Layer 11 of a small transformer language model trained on English Wikipedia (16 layers, counted from 0, width 64).
Take only the direct path to the model's output, skipping the later layers: a vector added to the residual stream pushes a token's score in proportion to its dot product with that token's output vector.

Output vectors of the tokens that the questions are about. A number n stands for n times 0.011.
"Edit": 64 67 -66 60 -27 10 98 57 29 -78 -64 141 54 49 -68 33 -93 -107 100 -12 44 27 -36 55 -27 105 69 -34 28 72 -5 -17 -68 -65 5 96 -74 -19 158 -71 41 12 46 47 -77 11 -45 23 -72 72 -24 -40 -12 40 44 88 22 -71 91 102 -58 18 -14 -85
"towards": -58 -8 -74 132 96 35 85 -45 9 47 -70 151 72 -33 110 93 -197 -40 117 -5 11 -108 32 -30 -48 42 75 12 -61 55 -171 -22 68 45 -21 49 -101 80 160 -73 90 38 95 44 -100 -7 -67 48 64 -156 57 -89 -28 53 92 194 73 -31 -78 137 13 27 -142 45
"\".": 31 -25 -63 0 66 67 82 -19 -109 -118 -127 52 46 -43 -21 78 -79 -108 6 -51 12 -105 -110 -44 -20 50 26 -32 -144 66 -24 -141 -4 -78 95 -14 -32 7 174 6 139 -73 5 -41 -114 40 -144 27 -17 -143 34 -120 76 109 116 14 5 -18 -34 22 -105 39 68 -71
"ે": -106 179 -107 215 134 170 107 -13 -141 -162 -251 258 151 -10 -52 176 -216 -97 212 24 55 -73 16 53 95 254 153 -35 -130 437 -33 -48 3 76 -45 134 -239 -4 454 -228 71 67 179 -39 -126 297 -187 117 -52 -62 29 -249 125 39 63 316 40 -209 139 72 -153 158 -93 -67
"right": 39 -25 6 90 108 -2 54 46 -12 -125 8 75 -44 -27 -56 0 -105 35 114 4 -6 4 -42 39 -33 63 36 68 -83 62 -13 -53 -12 -59 4 -12 0 26 150 39 -21 81 45 -53 -122 123 -113 24 96 86 21 -17 33 24 -1 5 54 -157 -45 32 -26 -12 -53 -31
" format": -12 58 -7 33 -24 -85 37 95 -23 18 -67 75 11 21 9 65 -55 -53 44 -46 36 -24 -6 -31 0 33 30 -54 -66 115 -65 -22 48 61 8 72 -62 -18 216 -77 -46 56 90 -56 -14 73 -123 24 -23 -18 67 -26 3 36 -31 119 -1 -43 56 7 -73 72 -45 19
" metres": 105 18 -50 42 41 80 27 36 1 10 -50 129 6 -89 15 113 -31 0 41 -24 -16 -20 35 48 0 29 92 -41 -58 129 54 -34 -13 5 -3 19 -85 -67 179 -47 -30 52 21 11 -68 45 -139 35 17 -45 -87 -50 54 15 -31 84 56 -35 36 40 16 75 76 -16
" release": -20 56 -36 19 -22 1 -25 -24 74 20 -77 84 0 79 12 -70 -68 -54 61 12 21 -45 -7 15 -35 30 26 53 -30 104 -51 -70 1 11 -28 30 -90 -42 172 -15 -50 57 11 -12 25 54 -66 10 42 -67 50 -66 6 -36 -27 46 76 -65 54 -6 -25 49 14 -115
"ether": -62 19 -31 122 177 101 78 11 -49 -11 -132 72 66 -93 -21 58 -130 -107 132 69 22 -35 101 -34 -67 68 38 95 26 69 -56 31 -18 12 23 -30 -70 -25 225 -43 14 100 42 -6 -76 136 -86 15 -69 -70 -111 -136 55 57 32 188 -22 -55 41 157 2 130 -109 -80
"aceae": -112 42 6 112 104 156 69 -32 -6 30 -232 116 22 -19 -31 165 -143 -129 -25 -12 -82 -103 -10 61 43 142 45 8 -221 128 -78 31 33 51 40 93 -77 -71 244 30 -18 28 33 -71 60 174 -115 -3 12 -19 -2 -81 102 50 83 14 0 -99 15 5 -94 52 -56 -78
"ld": -70 -64 -59 109 71 144 0 65 -88 18 -163 97 23 -20 83 -7 -68 -27 138 -3 12 -71 -59 164 43 108 27 -49 -142 72 15 -71 -37 130 -73 94 -20 -22 161 -107 79 67 61 -93 -116 -23 -59 35 49 -24 -16 -69 103 2 21 150 -56 -92 49 -31 97 53 2 32
"]}": -109 -7 15 82 151 55 124 17 -85 -143 -156 20 -18 -11 -90 107 -62 -62 71 -131 72 -72 -31 34 -55 95 68 -20 -24 148 -107 -97 -102 -82 39 90 -212 -18 250 -48 96 -40 6 -117 -105 39 -120 33 103 19 92 -78 183 80 69 265 100 -35 -11 41 6 -22 3 -46
" care": -26 -25 -65 15 38 59 61 -106 -46 -99 -73 50 45 2 24 45 -75 37 83 -27 10 -30 -43 50 -85 35 33 29 -24 102 41 -29 -1 -41 -42 17 -11 -27 156 -116 34 -22 54 -7 -21 34 -69 10 7 -17 -7 7 -6 36 10 41 -31 -70 41 97 37 61 -85 4

Output weights of attention head 1. The head adds the sum of these rows, row i times number i of z. A number n stands for n times 0.0018.
o0: -50 228 -22 -20 90 -187 -212 170 76 98 -79 -119 47 227 -154 168 40 -106 -60 -111 -23 44 265 22 -127 -260 -181 -194 -36 -90 15 96 -23 218 -323 54 -22 64 131 127 -109 326 -93 41 245 132 -76 -144 167 -117 175 82 52 -13 -213 345 -24 15 -110 57 -222 -234 220 54
o1: -115 232 176 8 61 -152 198 -61 -251 119 3 229 -102 110 -84 -34 158 -256 -47 -55 -228 104 64 -126 15 55 -181 303 -35 -22 -62 -15 -12 17 66 57 51 -102 -45 285 -38 49 -105 75 109 -66 -30 -96 -7 -171 152 130 43 70 -7 -155 143 -63 -28 -180 -169 -14 294 -102
o2: -32 3 246 122 -51 -95 -124 242 -62 274 101 -175 -92 -147 69 -305 144 -34 -36 142 73 68 45 -23 66 -105 -81 -73 -69 153 -99 175 -9 103 98 -93 -40 186 227 84 -60 262 22 -106 -55 44 -296 -75 -168 52 443 81 -49 -65 10 265 -124 -23 220 -107 -44 -4 -246 24
o3: -316 54 133 -147 55 -1 -252 -29 60 30 -55 120 -90 -49 5 18 103 25 119 -26 123 -49 137 -265 16 -210 -75 211 45 -323 292 -57 -65 -78 -208 49 -10 -64 -6 -47 -24 101 -5 101 149 -90 57 -132 8 -77 -292 -257 121 285 -26 -53 95 -29 -347 42 -141 -193 184 112
o4: -33 -4 126 128 171 157 -174 -33 -205 129 34 -2 191 -179 191 44 24 -196 -131 270 -94 107 211 -148 30 3 99 -376 -91 128 -5 -243 -35 -2 109 243 -74 30 197 -230 -407 13 -79 33 171 -9 -175 -96 187 88 -96 -229 33 68 -94 -156 2 45 54 -271 161 -26 21 -86
o5: -133 -168 -162 192 98 59 -29 -88 117 -43 95 40 -16 113 123 73 84 293 -87 1 122 15 141 102 -152 73 -22 10 252 4 -151 -52 174 188 98 -34 78 65 -326 8 -7 7 234 -223 127 112 150 -14 116 -198 121 205 85 45 140 -80 -63 15 33 -146 78 88 -6 183
o6: -33 -40 141 14 -54 -157 77 152 96 -81 115 -93 211 150 -82 -185 -248 40 -90 30 55 -89 -127 -205 66 85 -42 -72 -152 35 14 14 -168 -69 106 34 106 40 134 -5 110 -160 14 220 -7 -36 80 -261 40 -103 34 -64 16 -164 -202 41 146 -71 154 73 -359 18 -104 -180
o7: -234 -149 273 -191 -42 -52 -109 100 100 222 -54 -102 -184 151 -52 -100 176 -75 -39 148 181 -183 -74 167 -17 -126 -6 74 93 295 -78 -46 -34 -38 -96 -46 9 63 13 197 93 -9 178 -230 -33 -127 2 -161 -68 -4 165 -74 24 -108 186 94 6 39 120 -19 -46 177 -176 -343
o8: -42 -40 -189 265 -42 131 -39 -104 34 84 182 11 -83 83 -25 104 -13 24 -73 56 161 -39 -149 303 -211 -52 131 81 30 -74 -152 119 2 193 -13 -17 -235 -39 11 38 -4 45 69 207 69 221 65 23 -79 145 142 -1 273 44 -42 -50 381 -99 -7 144 118 -167 73 -41
o9: -135 -40 28 -263 -68 -63 -129 -137 -114 135 -25 30 68 251 24 455 126 13 -442 20 -4 75 -101 59 133 27 -285 -470 -348 -97 102 -31 -41 -78 -129 -99 43 -33 91 -161 29 -102 -45 -224 132 74 -24 13 -160 117 53 -244 83 141 -29 209 13 229 -72 -352 -41 100 78 -107
o10: -99 -64 40 43 220 49 22 -38 79 118 -154 -200 125 -271 109 149 85 208 -149 -60 27 -7 216 357 -343 23 181 187 195 338 218 342 60 -180 -265 -102 -14 -81 -99 -203 138 148 -320 -41 10 -20 -38 -121 -50 -95 -164 192 175 139 213 34 -70 181 53 -163 -34 -81 252 -71
o11: 93 -7 -3 -242 383 1 -70 211 41 132 -380 -122 125 -211 18 51 -96 -6 -12 -110 87 38 92 -2 -245 -326 390 -176 196 160 -24 -91 17 -172 -295 96 -133 269 321 -59 -351 36 -12 276 -7 -38 -31 -127 -10 -76 -2 72 -36 108 -39 162 -116 139 -191 -158 5 -118 -39 -84
o12: -88 -96 -5 -107 2 135 -113 -135 -21 -61 117 101 139 227 111 79 -37 189 97 -41 67 124 -90 11 36 -239 -77 -4 -62 -174 102 -183 23 -142 -80 105 7 -15 -62 151 107 -153 49 -48 64 -225 -3 48 198 41 -196 142 25 135 -71 40 0 -125 -243 61 -124 -66 -36 123
o13: 154 29 76 -49 -191 -3 -239 183 385 122 -36 1 132 -186 -117 64 22 -165 -119 160 13 83 21 52 -4 -48 184 -43 -75 -129 8 77 2 94 180 -124 -85 141 82 -162 -187 -90 -112 -35 128 57 53 148 123 -9 -43 -159 -203 -56 -95 139 51 136 -39 -48 37 -126 98 64
o14: -130 10 -234 86 -97 204 130 -77 -112 -200 36 -7 -60 -185 -55 106 -40 94 -21 -96 270 -14 10 -208 -62 90 402 71 206 132 136 -41 -383 -20 293 -97 -152 -62 67 144 206 -11 -119 32 13 -32 -168 -94 286 105 -181 -103 -129 163 -31 4 -101 -79 -8 21 31 -1 34 -62
o15: 0 178 -198 -142 23 -313 -16 190 86 -354 -114 -316 30 -73 -152 -63 158 48 136 218 185 -37 -66 -62 49 -31 194 68 15 -82 -107 219 -349 185 410 -28 -46 101 52 221 158 -69 -38 -178 162 -9 118 50 25 48 50 -50 3 116 -165 290 -92 -22 -207 -66 -67 -59 113 -15
o16: 308 -294 -3 163 -417 27 -8 -77 18 107 -4 -28 -48 -51 90 83 -15 56 35 38 -192 -197 -196 225 -44 -184 27 111 13 10 -124 29 129 -70 4 -247 100 48 273 -95 191 51 86 -24 -73 -154 45 261 -57 -100 -1 139 -32 -299 172 -140 -18 19 -47 62 212 171 93 -145
o17: -57 -108 -152 -104 -150 -22 50 55 241 100 82 27 55 78 -63 2 198 -22 -79 108 -79 302 -53 221 162 139 -140 23 121 -80 -92 32 -31 100 145 -264 -13 148 -125 -105 5 132 110 21 142 75 -55 -129 62 -60 48 -67 -308 28 157 14 214 58 -109 193 16 -108 13 -68
o18: 85 -116 129 235 -82 18 -50 25 -53 -10 103 -25 -59 -127 53 201 38 144 -9 -80 31 -147 -113 242 248 -98 65 4 -186 142 52 77 13 -80 87 66 75 66 77 54 231 -52 33 61 103 18 -10 -185 15 198 5 -53 124 -53 146 -118 187 22 -22 -48 -26 79 -182 181
o19: 86 96 40 52 -51 -35 24 92 76 -7 -138 73 31 234 -45 27 -90 -102 -224 16 -88 310 -91 -210 -141 -75 -44 -59 -132 -53 -142 -10 -31 -74 242 57 23 103 -126 -93 8 -105 31 -32 38 -63 -17 -58 156 -155 -26 -38 -259 -6 -18 103 78 -238 87 39 9 45 26 -160
o20: -12 -56 37 -138 84 22 131 13 146 -29 -73 -67 -174 -121 -61 -100 123 -214 -329 43 -145 55 194 47 -73 -234 -312 13 -8 -261 -119 -252 23 106 -67 104 160 45 -220 13 -96 58 -74 28 331 164 -20 34 -300 -174 97 37 153 50 169 15 -28 218 -55 -32 13 -40 -19 -18
o21: -62 76 -117 27 -266 51 14 -37 -24 -85 -119 106 102 -29 59 -69 -140 -214 208 94 -52 -172 -14 -61 47 -65 -41 -82 -170 -167 83 36 -254 -29 102 108 -295 -175 80 -24 -87 -59 -173 16 118 149 -67 48 13 25 -61 18 69 343 -73 -159 -26 113 -91 215 303 57 67 34
o22: -188 -228 -208 -260 90 8 -105 43 81 -19 27 47 77 212 196 82 31 -248 -124 -51 31 38 -373 -74 -41 227 -166 -197 -112 164 6 -216 -186 -62 -122 -85 37 179 -255 -61 -230 131 -21 -221 28 54 103 -184 -84 51 41 92 -112 56 100 -47 -111 -107 242 57 -81 -119 -40 -4
o23: -21 -208 149 149 369 -71 128 -104 -25 -308 -215 144 191 341 83 253 -100 167 46 -16 130 -41 -145 72 141 78 -5 62 8 43 71 227 -45 1 30 -124 -126 257 221 11 239 214 -14 93 -352 24 250 105 218 28 59 269 -30 9 -24 168 -140 -142 -74 -75 -163 -31 161 -90
o24: 199 -99 -53 82 -230 -119 -105 -44 -135 108 181 -158 97 136 -59 -105 -343 117 193 -92 53 -117 12 -153 -54 -208 433 -303 155 259 -56 -72 -54 276 -309 98 91 103 327 148 -68 67 168 -274 -304 -60 42 49 -30 -46 80 -15 -58 -295 -44 -34 102 -24 68 -68 215 25 -151 92
o25: 143 -241 47 111 91 -6 -45 150 174 -123 110 85 -181 101 -8 163 -167 220 -20 203 -242 -95 -39 75 -2 157 113 169 -155 -199 -119 98 -148 -24 335 63 75 111 -63 -19 240 -114 -155 -70 -164 65 151 33 204 -111 -107 111 34 -189 -89 -98 -30 -129 -31 115 155 70 -74 -129
o26: -121 111 24 59 158 -32 -277 85 90 -112 -31 -160 66 -49 195 -27 193 181 -111 -68 186 235 -161 -341 -60 207 4 66 288 111 -24 -31 -86 -234 109 -230 -122 89 -265 -73 142 -17 -30 -13 -157 -85 55 122 -73 -173 -148 -74 75 107 -23 -20 -163 -314 47 2 -38 184 -53 -105
o27: -43 -7 173 -264 19 -70 69 215 147 -5 -15 -249 -36 30 34 12 69 -22 81 -51 244 74 -190 -7 17 -117 69 15 120 63 95 -23 -58 -35 50 -131 -135 -11 205 15 -5 103 66 -96 -80 -23 61 -56 34 40 124 -120 91 12 -3 73 -4 -26 -39 -77 3 49 124 -26
o28: 24 -71 7 -176 -15 38 -25 16 -56 128 -72 -55 -36 16 -163 51 36 69 -96 58 -76 117 61 447 -180 -102 -187 -71 66 -72 232 65 135 -152 -5 32 31 90 -58 -69 368 -272 -57 148 86 -97 16 7 -167 -56 -31 16 -3 -90 93 172 80 5 -52 -98 -72 53 39 -141
o29: 4 65 18 367 -59 -129 22 -65 -44 -68 -74 28 -182 147 176 108 22 -99 -43 20 -13 97 -12 -36 90 30 -7 -29 -1 78 211 101 -201 -198 -72 -94 -26 -60 -136 207 268 -297 140 -1 141 127 -51 -8 -26 138 -59 25 113 -86 -156 -183 -117 344 242 -236 -4 61 -41 -113
o30: 175 -59 -14 -169 -186 33 4 -129 -68 29 -173 -11 -13 -104 5 -94 -138 135 205 -155 40 102 297 153 26 118 -85 -100 22 -62 173 -187 -108 17 -19 21 47 -19 -5 -56 98 -153 127 -72 143 -10 184 140 134 -242 -175 220 13 -43 -59 -128 116 162 -212 -233 138 11 -281 40
o31: 61 101 99 8 -87 17 169 -2 -127 49 16 -31 -51 -105 45 40 -3 42 106 16 72 59 -39 204 -12 -192 -4 100 25 -137 100 -103 33 -328 -6 -159 -23 -64 249 -23 261 -164 5 148 140 -77 -17 -155 225 34 11 62 10 17 -18 36 165 -15 -51 188 170 72 235 -63

Each question shows a token from some text and the vector z that the head gathered there. A number n stands for n times 0.023.

" band": 16 30 -79 9 27 -127 118 144 -12 25 -63 -95 -4 42 -74 2 12 32 -1 -8 -11 3 83 -104 -1 -71 -6 19 -83 6 41 87
Which of these tokens does it push up most? " release"

"ac": 9 -73 -54 -84 -101 5 13 -74 81 -131 -30 160 166 131 -64 36 32 -99 90 22 62 31 -131 -94 46 -76 46 -51 37 -155 -63 35
Which two tokens does it push up most, strongest first? "towards", " metres"

" mix": -190 -134 25 82 37 -263 107 -26 5 52 -187 -17 -73 109 -193 -49 163 71 6 -93 144 46 80 26 39 -71 -7 145 -191 5 69 -31
Which of these tokens does it push up most? " format"

"com": -79 -257 -47 -134 -149 44 12 -89 157 -176 -77 260 167 102 -7 46 -33 -20 53 77 37 42 -175 -42 68 49 94 -75 31 -218 -125 46
Which of these tokens does it push up most? "towards"

"z": -183 -42 -80 -113 118 -25 -114 77 -49 -81 29 -91 -250 87 -54 5 -80 90 -152 -56 175 69 -21 15 -192 34 49 -300 22 -280 -86 -30
Which two tokens does it push up most, strongest first? "ether", "aceae"

"ive": -84 -57 -16 -26 78 -36 36 -73 105 235 51 -93 13 45 -8 -63 15 -54 -136 9 308 -26 -88 247 17 159 -69 -38 -31 -276 200 -108
Which of these tokens does it push down most? "Edit"

"\n": -16 49 -121 -40 -54 -184 -57 61 43 -36 -52 7 -64 76 -43 -13 6 -38 44 -100 29 -11 83 12 -110 -40 -83 25 -64 5 -36 50
Which of these tokens does it push up most? "aceae"

"so": -98 -102 -126 72 -56 74 -96 -51 1 45 -80 -67 -38 66 83 -32 21 -39 24 -94 6 37 17 135 -115 -79 -114 -45 -12 -125 -45 -130
Which of these tokens does it push up most? "ે"

"\".": -16 48 -138 25 -25 -119 50 85 15 -62 -56 -86 -18 36 7 105 2 -36 -24 20 -64 87 72 -13 -31 6 -24 4 62 -8 -86 54
Which three tokens does it push up most, strongest first? "Edit", "\".", "]}"

" as": 69 -76 -32 -5 -26 80 80 125 127 -98 -138 -155 -90 -83 -86 93 -63 247 84 35 -106 38 -151 85 -9 -1 62 46 -87 -102 -110 275
Which of these tokens does it push up most? "right"

" of": -48 -140 -133 30 117 -208 92 85 20 -130 -101 -130 67 84 -3 180 56 -97 -67 -61 -76 8 135 94 53 18 -33 38 57 -142 -46 -23
Which of these tokens does it push down most? "aceae"

"ed": -58 31 0 12 2 -2 -104 2 9 37 51 46 67 40 94 23 107 -3 12 -2 -62 19 29 13 -62 -5 -33 -30 81 20 81 71
Which of these tokens does it push down most? " format"

" sort": -55 -167 -144 33 133 -221 92 85 25 -140 -104 -141 78 95 7 192 66 -101 -71 -75 -71 -8 147 106 55 18 -31 47 59 -147 -34 -23
Which of these tokens does it push down most? "aceae"

"wa": 96 -7 -82 84 -101 40 -73 -192 13 -105 -14 133 141 85 -77 -30 100 -117 -39 0 73 17 -79 50 54 -120 -49 42 63 -72 -72 64
Which three tokens does it push up most, strongest first? "towards", " metres", " care"

"1": 132 -48 -118 -21 -35 -42 -179 -19 -60 -53 -9 64 116 -40 -118 228 -35 -154 -26 42 -25 -71 122 -61 10 -175 -150 7 34 96 -140 118
Which three tokens does it push up most, strongest first? "]}", " format", "Edit"

" ": -157 -34 -77 79 -46 -94 -138 25 -31 -74 197 -38 138 43 30 -36 -11 2 33 -26 43 24 41 -30 -64 46 -90 55 -25 -36 101 106
Which of these tokens does it push up most? " care"

" everything": 40 113 -39 66 46 -329 116 3 -42 23 -13 -14 -60 -183 -134 26 117 30 -85 -79 -22 209 46 -66 -23 72 -86 102 116 -78 -112 59
Which of these tokens does it push down most? "towards"

" chain": 108 -148 -75 6 14 30 -170 -168 -123 64 -75 -47 170 56 22 15 56 -73 -33 -201 66 48 116 -2 -6 -105 -19 102 44 7 92 55
Which of these tokens does it push up most? "ld"

"du": -26 -10 66 -6 -8 109 -213 11 38 -109 -18 61 102 226 -52 12 -71 -109 -28 -112 -82 16 -90 67 4 38 -9 78 -4 -89 -100 -76
Which of these tokens does it push down most? "\"."

" the": 27 71 -16 30 51 0 -8 27 31 21 -64 -31 46 50 -58 -31 -19 11 -13 -31 -11 5 28 -33 -28 -2 -57 -21 -12 0 -9 -41
Which three tokens does it push up most, strongest first? "aceae", " release", " format"

" a": -33 100 -42 -1 62 -22 -37 26 36 54 25 -41 60 10 46 18 15 33 -12 -6 -20 58 26 22 -52 20 0 -22 12 2 22 -4
Which of these tokens does it push down most? " format"

" concluded": 165 33 -36 38 72 -177 234 240 99 -136 -77 -23 -51 -8 101 -1 161 89 -17 42 -7 27 254 -176 -183 -103 15 -20 -2 92 -1 163
Which three tokens does it push up most, strongest first? " release", "Edit", "\"."